Layer 9 of a small transformer language model trained on English Wikipedia (15 layers, counted from 0, width 96).
Take only the direct path to the model's output, skipping the later layers: a vector added to the residual stream pushes a token's score in proportion to its dot product with that token's output vector.

Output vectors of the tokens that the questions are about. A number n stands for n times 0.0035.
"ences": 14 86 9 -152 42 59 40 20 -109 111 85 282 33 -196 -69 346 -196 113 60 -85 -18 -229 203 -183 -191 272 -57 49 122 111 -198 105 -28 151 -63 63 157 10 -211 18 -255 -178 -74 -70 18 -50 -2 -17 82 28 104 -187 -202 7 -119 44 -87 -337 36 -132 26 -45 195 150 -28 -151 182 -36 396 99 -5 191 -132 -11 137 -18 -73 244 43 -214 -130 -229 6 -184 -211 21 275 15 289 26 330 -43 133 6 -115 -149
"ases": -242 -38 122 92 146 178 40 3 -88 -97 -125 -28 -94 -87 133 76 -77 -136 73 -80 -12 -217 282 245 -46 92 153 26 -49 54 -220 279 75 106 -28 30 -12 175 -242 92 -3 -80 -256 -127 -59 144 132 56 -68 54 125 -46 -122 19 193 23 35 -179 0 -54 -163 -122 115 197 -185 -13 194 -49 97 116 -16 149 -223 -94 -208 -114 -94 -65 -238 -114 -177 -210 70 48 -166 -1 112 -172 265 66 129 70 44 -131 3 101
"areer": 87 -173 223 -11 343 -171 307 233 -36 8 -128 1 -172 -73 156 29 -252 40 39 -24 -29 -94 8 260 -80 311 116 115 38 -299 -21 82 -148 -152 -17 55 51 151 -282 -29 159 -97 -138 -57 -105 -89 86 161 162 146 35 -164 -321 -257 63 79 -106 -147 242 125 -60 26 229 125 -70 -76 306 -68 -50 138 166 -99 295 141 -277 -201 -96 37 -33 -2 -162 -129 93 -27 -85 -57 348 -101 74 183 -235 27 252 -198 140 5
"ro": 67 83 -74 111 168 123 19 100 76 14 170 -153 43 143 -46 24 -175 62 -74 246 128 -141 24 154 95 -140 -233 -12 -13 -181 -98 -12 182 -101 9 -28 -31 31 -124 176 -18 -106 -52 17 90 26 51 -29 -62 -41 -61 36 -5 -86 -152 46 150 6 -158 -128 94 -271 346 65 -98 -52 -126 -6 86 -24 -52 -6 80 -16 29 -151 -212 168 4 31 -45 -93 89 26 -95 97 104 61 -120 176 -149 -11 135 -15 -29 33
"an": -84 -184 64 -138 -7 -14 85 67 -54 -75 53 -45 -166 75 -11 -86 62 84 -36 45 151 -5 -235 -128 -82 52 -139 -22 192 -27 79 71 -64 -90 24 -40 94 3 120 -223 85 12 21 7 -138 -101 -36 192 39 -40 -28 160 9 214 248 63 -123 -154 -10 -167 -39 -14 -14 -11 29 -14 -112 28 -191 64 -20 43 49 -134 -166 -45 -55 -25 -41 12 -103 122 25 20 -145 -67 -175 174 48 -4 -34 -13 93 8 60 17
"ough": -55 54 229 -197 8 35 -199 14 -97 -359 60 -151 -161 39 64 140 -202 -21 49 -60 -213 -49 -17 269 -85 216 -130 35 -116 -228 -234 -14 -88 0 -6 3 73 34 -249 46 -113 29 -97 -46 192 145 -137 -15 107 111 82 -19 25 90 109 -261 150 -84 85 -163 316 104 -70 189 180 -156 -24 -51 -105 182 -105 -41 -116 54 -54 -87 -172 47 146 -98 -371 -151 164 119 -133 -126 -93 53 188 154 -152 -151 72 -170 39 174
" the": -6 -37 51 -73 -126 11 29 -159 -161 111 86 -60 -93 52 44 -6 13 63 17 179 -45 -57 8 -136 -8 269 9 -29 -11 92 89 31 27 92 -10 35 -20 62 -46 -98 162 117 -55 -127 45 83 -20 -173 -11 -132 -74 -69 -53 -117 30 58 113 10 153 -196 37 -71 -9 -107 92 6 -86 -18 72 -72 91 45 51 -26 -6 69 -72 56 0 -77 21 48 -151 -13 131 -104 111 70 2 -52 2 -73 -19 13 12 25
"|---|---|---|---": -190 45 23 -197 -104 82 16 49 103 67 -67 219 -203 -145 -145 -26 -13 -108 -116 58 -59 -105 185 -78 -13 279 30 52 -74 -45 61 87 37 -68 -104 36 -219 169 -210 260 -21 -6 90 -64 105 109 55 -279 -14 192 167 -202 -237 -126 -45 44 -298 -442 83 60 285 -15 129 220 37 -477 74 -103 124 179 -75 284 -115 189 -14 -326 125 -55 81 -29 10 9 -125 -156 -136 -225 13 -86 154 162 13 -199 43 -67 -118 -127
"ince": -32 -155 45 154 162 -398 95 30 -65 54 -23 103 -113 -151 39 193 230 36 -57 176 -89 -302 21 38 -147 239 142 35 -94 -100 119 102 -315 -55 -32 5 79 68 109 -170 -26 -100 125 -161 311 88 83 64 47 36 165 71 -143 8 -158 -353 -217 -84 185 -66 109 209 -18 237 162 143 -22 -56 69 193 122 8 -65 48 -259 -190 -212 248 46 -4 -256 -114 140 4 -105 -189 -16 -117 173 222 83 -35 279 119 17 51
"ment": 40 146 120 16 199 56 -111 206 -37 -159 -67 50 -59 26 160 55 -119 49 -141 18 62 135 42 50 -34 222 -154 11 35 181 -147 215 299 294 -34 119 -229 41 -324 248 -158 -71 49 -80 -62 253 -53 141 -222 -121 -7 -73 -195 66 -123 164 -398 17 -40 -176 149 -6 -33 -57 110 -58 340 -19 -173 -52 -8 146 -69 242 6 -359 112 -5 146 -40 -247 83 -79 140 -16 11 190 -60 285 388 -180 46 2 -170 -383 75
"ty": 109 17 14 -177 -49 -236 -2 24 240 348 -58 33 -75 164 201 113 -86 139 -6 137 -148 45 -90 4 145 29 100 14 21 -216 -145 -30 150 107 -5 13 -227 -5 -420 63 -144 -159 156 -59 -26 154 40 -48 44 197 -3 77 -105 -117 -49 30 -315 183 147 -304 -65 -6 -7 90 331 169 137 12 7 -6 141 59 -52 111 -8 -30 -55 -55 100 -135 91 71 -48 -65 -99 -92 180 23 247 78 -154 -253 189 -199 268 -46
"ay": -210 -34 51 -111 -107 74 -27 -72 61 10 -2 28 -3 -27 -103 -65 91 20 -37 -19 97 87 35 -49 -39 201 28 -6 -23 -139 -30 70 -167 29 21 -19 -97 -62 33 18 7 -97 196 -4 -17 87 11 318 -100 67 -8 62 -3 92 -71 76 -267 45 -66 165 -27 -27 32 124 19 81 -174 8 -69 139 36 -81 -140 177 -117 -50 -252 22 82 25 -192 31 152 97 -146 119 215 42 -129 -201 57 -183 23 62 10 -95
"lish": -219 -166 235 40 -95 31 -1 86 -223 -151 -110 -36 56 14 -15 406 -178 -46 8 151 -109 -100 297 -104 -144 30 99 21 -56 248 -74 120 49 -21 -106 49 1 41 -310 2 -178 -96 130 -92 -36 147 298 263 -171 136 259 -424 -289 -155 -222 201 -375 -24 33 -225 249 1 176 213 15 -205 265 -48 175 63 180 24 176 251 12 -76 77 234 131 -3 -165 -65 -36 86 -184 -28 200 -236 125 -58 -62 -100 413 61 4 -80
"ab": -2 -63 74 -167 -27 28 -21 -143 -9 -59 180 -144 -112 -13 167 75 -35 37 -139 -78 8 211 -129 118 158 91 130 -3 74 -188 21 33 -54 59 1 -31 15 28 -113 83 -85 86 -79 -42 -95 109 33 -3 -29 -28 -36 -4 13 -83 -152 99 -193 -25 -9 -125 22 -108 -78 167 -62 -54 -233 22 25 -19 -53 62 -71 59 -94 25 -5 -60 30 92 -138 174 13 69 -121 -61 -111 -58 -22 185 -53 -67 -276 -24 97 51
"ory": -168 -315 191 84 123 -168 135 72 -117 -102 -72 -69 117 -41 -43 -130 77 -57 22 -11 8 14 78 86 -24 175 -192 36 -120 -33 22 219 15 -216 0 -10 -93 -50 67 202 -138 -93 -90 -173 -119 341 133 300 25 185 70 -193 70 14 -223 164 -231 27 -87 -161 318 61 39 194 143 -202 132 -23 -14 181 -77 -47 -11 -78 73 -24 257 -249 10 23 -117 -121 124 41 -28 -122 240 6 -20 -15 -78 68 164 -3 44 112
"ately": -198 125 -88 -63 -10 -127 175 21 -113 -131 55 -46 167 -153 252 245 -38 -224 -3 45 130 22 332 12 -324 206 124 38 -386 51 -109 -59 -49 17 -52 46 -143 30 -178 201 -185 -40 -277 -14 151 219 8 234 -60 96 174 34 -51 -303 152 -6 -7 -270 90 -200 -20 114 -161 399 247 -9 -110 -48 105 6 -123 284 -49 298 -121 -349 -366 81 -61 -201 -214 188 193 -78 -109 -52 275 93 97 8 -268 -239 327 -87 -82 -139

Each question shows what one neuron of this layer's MLP adds at an activation of 1. A number n stands for n times 0.0018.

n31: 39 45 -156 19 83 59 30 -16 -59 -64 -100 69 6 -82 -105 3 -97 -16 73 -89 33 22 -14 -39 -36 -98 -188 90 27 -39 -53 93 -15 -15 31 92 -13 86 58 0 23 -53 51 -10 -87 62 39 55 31 -77 78 -40 63 -5 -198 18 24 -9 62 68 -19 39 -35 16 58 101 96 -142 6 52 -185 97 29 31 22 -89 39 -59 -29 125 -53 17 0 -51 97 22 30 156 13 168 -30 9 54 178 -54 -18
Which three tokens does it push up most, strongest first? "ment", "ory", "ences"

n142: 69 -55 -107 -148 37 47 -129 -102 109 -75 14 -1 58 6 -125 13 112 -11 -81 29 -42 -17 -48 13 40 -69 -51 90 77 194 48 19 -7 -142 -59 80 -52 -7 52 -27 16 32 -21 -20 16 6 -3 -13 29 42 23 -96 76 13 19 100 111 103 86 -25 -116 -31 -48 8 -225 -52 43 -64 135 -136 -61 -29 -39 -83 25 50 -13 -161 0 232 -43 2 -79 -150 136 142 57 66 -44 -27 46 -5 -61 -23 17 62
Pushed up most: " the"

n233: -35 -17 -119 53 40 -26 102 -93 -73 -103 -77 -32 -74 -55 17 33 123 96 -1 -171 -93 70 39 43 -105 48 52 36 -117 56 163 -80 -93 -27 -43 -76 85 -137 172 13 103 -127 62 125 -63 1 -40 27 -27 55 -11 -68 4 111 108 37 -4 29 27 11 -86 104 -12 -53 -5 13 -41 43 -41 20 -35 -205 -52 61 36 -41 -93 -39 47 -23 32 45 83 33 40 -89 -1 24 27 -150 112 19 -180 7 19 -48
Pushed up most: "ay"

n76: -145 -67 21 -11 29 80 -20 -9 -28 122 -51 -13 -139 39 4 -22 -92 126 -26 45 71 25 -117 89 -65 112 -10 196 48 126 96 78 -27 2 22 -10 13 40 26 108 60 115 21 63 -9 135 -45 -171 -57 58 31 -77 35 69 -70 -27 -126 -32 42 -25 64 -31 -103 95 45 29 -61 16 12 -1 -47 260 47 -61 9 16 -47 -56 75 110 -47 88 -2 -28 -89 -56 106 26 35 19 142 -103 -55 21 -125 51
Which three tokens does it push up most, strongest first? "|---|---|---|---", "ment", "ab"

n67: -18 -7 -29 -38 -68 105 -80 -36 -45 132 -80 -52 -38 8 -56 -57 -11 94 -9 15 40 -107 61 -87 187 104 85 -252 -35 113 1 -16 -51 13 10 52 -123 -15 189 -89 86 184 28 -94 35 -44 -134 58 -17 -73 -51 55 9 -67 -24 -59 51 118 71 8 32 -32 -46 -18 -13 109 -34 31 83 -70 15 58 67 -81 -119 169 28 -61 -67 -8 7 73 -54 15 115 -157 21 -37 10 -141 -1 -25 23 34 10 92
Pushed up most: " the"

n82: 65 -18 34 -95 -67 70 -34 -1 -20 25 13 -125 -85 -52 79 27 33 150 72 120 -90 10 -53 55 31 -171 120 -132 -88 -23 -146 -21 -48 37 164 -17 32 -62 19 197 41 -42 38 -37 112 66 -15 129 -87 40 -45 -127 -54 3 1 -100 -17 88 -29 14 62 157 -17 -73 97 -229 -32 27 20 -36 136 -38 117 -48 9 -47 -76 -50 -15 -79 -120 -129 -54 -12 9 -11 -48 -4 -49 -20 -93 -17 15 23 -58 -43
Which three tokens does it push up most, strongest first? "ough", "lish", "ty"

n232: -85 -55 -25 35 28 -83 10 -20 9 97 -71 14 -229 42 -120 46 -53 -50 -10 -52 -21 -168 40 74 -49 -102 36 -42 83 2 -4 -134 -30 90 -71 -52 102 -19 -46 43 6 -45 79 69 -9 32 119 9 47 93 -152 -1 6 77 -12 -10 61 -52 41 -270 -71 -30 9 39 31 -19 -50 18 -9 -20 20 -39 -46 24 13 -116 25 -61 -4 20 129 -103 179 135 -232 61 -34 141 -55 -21 122 67 -59 27 88 2
Which of these tokens does it push down most? "ment"

n112: -16 9 37 -38 -103 104 -85 26 46 114 47 -14 102 17 118 -49 -134 -15 11 0 -18 58 6 12 -80 6 -13 -120 155 32 -7 -89 30 7 26 -90 34 82 -34 -62 24 68 2 59 36 140 -160 -116 -164 -35 67 167 22 -100 -9 -85 10 81 -87 -20 60 29 62 -19 155 52 -104 18 42 74 0 154 -36 -56 137 -26 -18 -138 58 -32 89 91 25 106 81 -117 77 -7 -8 -135 26 -15 0 53 -40 7
Which of these tokens does it push down most? "areer"

n199: 43 -35 -56 38 42 12 -87 -4 -155 18 87 -114 101 -9 84 61 80 -85 -69 44 -66 14 -103 -59 -19 36 -4 -80 126 -62 37 -52 2 178 -76 114 -14 31 -78 -126 -142 117 7 -30 2 -108 60 -25 -96 -10 -38 -71 108 -51 -50 -44 36 -22 21 -16 42 44 -70 33 35 -169 -21 177 -19 41 -67 -103 -18 26 7 20 134 64 156 -99 131 -29 13 95 113 -37 -35 -53 -70 -23 -60 -28 -85 63 93 18
Pushed up most: "ab"

n125: -6 119 -58 16 84 -99 33 13 -11 11 51 49 111 -39 -50 42 -40 76 61 -44 -24 35 -110 63 18 -282 155 -123 85 -68 12 -29 3 -105 114 -117 -15 89 -60 -102 42 -4 -99 -12 -39 13 -20 -21 34 68 77 47 -27 56 -27 -53 -92 10 159 8 -83 22 -60 30 -92 104 110 -29 99 168 -1 -46 -46 89 46 176 -134 47 108 4 157 -62 145 2 21 -62 15 -4 -36 30 -18 -71 94 -138 82 -58
Which three tokens does it push up most, strongest first? "ty", "areer", "ince"

n244: -30 -48 70 23 27 -33 73 119 11 -13 99 -105 40 -154 47 77 -104 -65 70 13 -10 -44 8 -56 -75 165 -64 243 -12 88 17 6 29 103 -122 67 -22 -35 -8 87 92 38 -158 141 -67 -3 -38 22 59 38 -107 58 -42 49 -101 -51 -57 -125 -72 -5 38 29 27 1 60 -60 -126 83 -93 -63 144 22 -59 -25 84 78 -126 38 -9 79 3 77 -111 23 -75 -18 -1 -124 -44 1 -103 112 40 -38 -46 35
Which of these tokens does it push down most? "ty"

n81: 24 -26 88 -181 -45 -97 216 94 -34 -21 -26 -42 -162 -37 -39 -78 60 -16 -66 38 14 -58 88 -69 50 1 -62 45 11 -166 14 105 -49 82 60 99 18 33 100 -66 32 59 37 -90 -33 178 -6 -48 -45 31 -46 58 -30 -4 6 37 -96 22 -77 -18 12 -124 -3 141 -19 68 -155 -52 145 86 34 -76 2 50 -122 1 -117 180 -117 17 -52 9 -71 100 -55 19 45 -17 55 63 64 66 -52 79 10 -78
Which two tokens does it push up most, strongest first? "ince", "ay"

n235: 24 174 2 -117 8 88 -77 28 7 -19 66 77 -8 -2 -111 77 -2 0 -77 68 -119 -51 20 -46 52 2 8 118 102 -2 15 34 -6 29 98 -64 40 -52 -56 -3 -56 -95 -55 -6 -138 -121 72 59 111 121 93 68 -43 24 -7 38 -52 -30 54 -45 -94 -38 5 -46 -14 -7 11 141 -114 -20 -68 91 -22 -50 98 31 -4 -75 101 -117 -53 -110 94 -79 -19 -73 -24 -74 36 150 37 -36 -54 39 123 -110
Which three tokens does it push up most, strongest first? "ences", "ty", "|---|---|---|---"

n99: 6 105 -158 10 81 -56 5 56 18 13 -33 -72 -224 1 3 -90 22 11 -35 -16 -65 -1 83 96 146 -133 23 -212 30 22 -99 19 -80 -11 122 -71 -4 18 -12 -138 61 11 -43 -94 6 145 -30 -140 23 -13 -55 -71 -42 27 -11 58 -6 4 105 18 13 -6 55 41 58 45 -1 153 73 114 -19 -43 10 -50 35 209 -35 35 -37 -1 -63 148 105 174 345 6 35 7 -8 29 -70 -19 53 48 116 -9
Which of these tokens does it push down most? "ences"

n110: 40 -93 -38 47 17 -29 22 81 26 40 57 10 15 -3 -62 -54 181 2 -33 -87 -160 -101 69 86 37 19 -99 271 -63 45 66 -142 15 101 -219 188 45 -107 62 -1 27 -53 -35 26 120 -31 17 27 73 134 59 72 24 50 -3 31 -43 94 119 -103 10 -89 63 9 -10 -60 -28 -87 71 18 -105 83 107 59 43 34 -32 1 16 -54 -36 -69 116 181 -89 -83 -7 -47 -95 -57 49 37 175 -44 27 -97
Pushed up most: "ince"

n148: -53 122 42 -40 -88 -44 -153 98 -87 91 10 20 -74 -35 60 31 -93 -11 -18 238 10 35 -80 -26 -66 114 15 -80 11 44 64 22 15 80 36 -16 172 -21 108 -142 2 94 -71 -20 39 -167 -35 -108 -87 154 19 -26 -76 89 122 -5 3 11 -110 30 29 -6 19 -47 -7 -82 -15 36 -97 -41 100 -12 -88 -60 -17 58 10 -14 -5 28 17 -34 -28 8 59 25 -154 16 12 -80 -76 55 10 36 -78 -31
Which three tokens does it push up most, strongest first? "an", " the", "ough"

n103: -36 3 -6 -20 25 -45 67 -109 40 -107 -1 -42 -31 42 -10 176 24 115 63 -14 -34 -27 -136 39 113 9 121 24 70 -90 -12 -79 -56 13 -125 47 80 42 -85 105 -16 103 -136 83 -3 -46 -114 -102 -44 -67 -103 19 -34 -40 -15 -23 -74 33 -49 -102 73 3 14 -32 8 -96 7 -1 -102 106 152 24 -101 47 123 24 2 -49 43 -40 -169 -7 10 -3 -72 62 -190 -207 -109 68 54 41 -72 32 126 44
Which of these tokens does it push down most? "ately"

n194: -70 -108 49 -138 75 32 -23 115 8 84 -158 221 -26 68 -76 -158 123 -26 -77 -25 56 -10 -149 -77 5 -8 -56 -89 -19 106 23 -2 -37 -170 -63 -205 16 137 9 -113 -45 -101 -3 50 -175 -81 -60 130 -48 -39 30 -50 93 38 55 3 19 99 111 100 -2 76 -62 -115 106 -34 40 -6 -56 12 129 7 15 21 -53 -56 17 13 86 -97 85 51 21 77 48 -45 53 44 102 98 166 0 -16 -2 -55 -60
Pushed up most: "an"

n38: 147 51 -72 42 -93 -21 33 -42 -31 63 26 155 12 62 64 -46 80 -7 25 -115 -53 -140 49 -20 -32 86 -2 44 126 -102 -18 -168 -112 -89 3 -34 60 -82 -27 -70 -50 67 6 156 27 -12 40 97 -48 -72 19 77 -59 -11 -153 -108 -37 -54 -199 -23 2 -49 10 -73 -97 110 44 -45 55 42 -80 -279 39 -22 43 21 -48 57 28 -61 -109 -88 -40 -22 53 -32 -186 31 28 -62 -2 24 -25 -6 98 -18
Which two tokens does it push up most, strongest first? "ince", "ences"

n69: -132 -42 14 80 60 -104 36 187 -100 97 -18 -64 6 33 -101 36 -30 15 54 -91 -62 -162 95 -4 -36 47 -20 293 71 0 12 -26 88 49 -74 55 -79 92 -12 86 139 44 13 -37 -58 10 84 -6 -44 -49 -25 49 -58 -2 53 124 45 -93 115 -28 -121 -66 -77 61 -58 38 0 -66 -19 -17 128 -50 -41 -143 -77 -81 76 43 -60 3 -114 -2 -3 -18 -291 150 -83 129 72 91 -61 13 77 -123 -101 38
Pushed up most: "ases"

n8: -85 -104 -81 64 29 19 -17 21 -16 72 10 -72 32 -13 -66 -31 -13 20 -12 -95 4 70 -20 -42 -27 40 90 -159 -28 44 -26 2 -58 22 206 -93 28 -20 -84 -21 64 55 -195 -28 -111 -44 -16 -30 -145 49 20 -5 74 -66 59 81 35 82 79 -3 -103 -13 -30 -14 -155 183 -38 24 -30 70 -9 109 -89 -78 -68 189 -52 22 121 63 99 -12 -72 -102 77 -74 -46 46 -66 -85 -14 178 37 42 2 100
Which of these tokens does it push down most? "|---|---|---|---"

n3: -41 61 155 -33 12 -177 136 28 -47 -49 46 -30 14 -96 31 5 -97 -5 138 -52 -41 -49 66 31 -52 14 66 -20 116 133 4 -8 -112 84 -6 -68 30 106 -30 -52 125 45 25 -18 17 -6 244 149 64 -38 -39 29 73 -56 -35 -24 89 57 -6 113 -17 234 -64 12 20 16 151 38 -30 -17 81 -29 0 73 11 -22 5 47 52 21 69 43 -9 -35 95 11 -143 -114 59 -24 26 -3 -59 -9 -43 155
Which of these tokens does it push down most? "ro"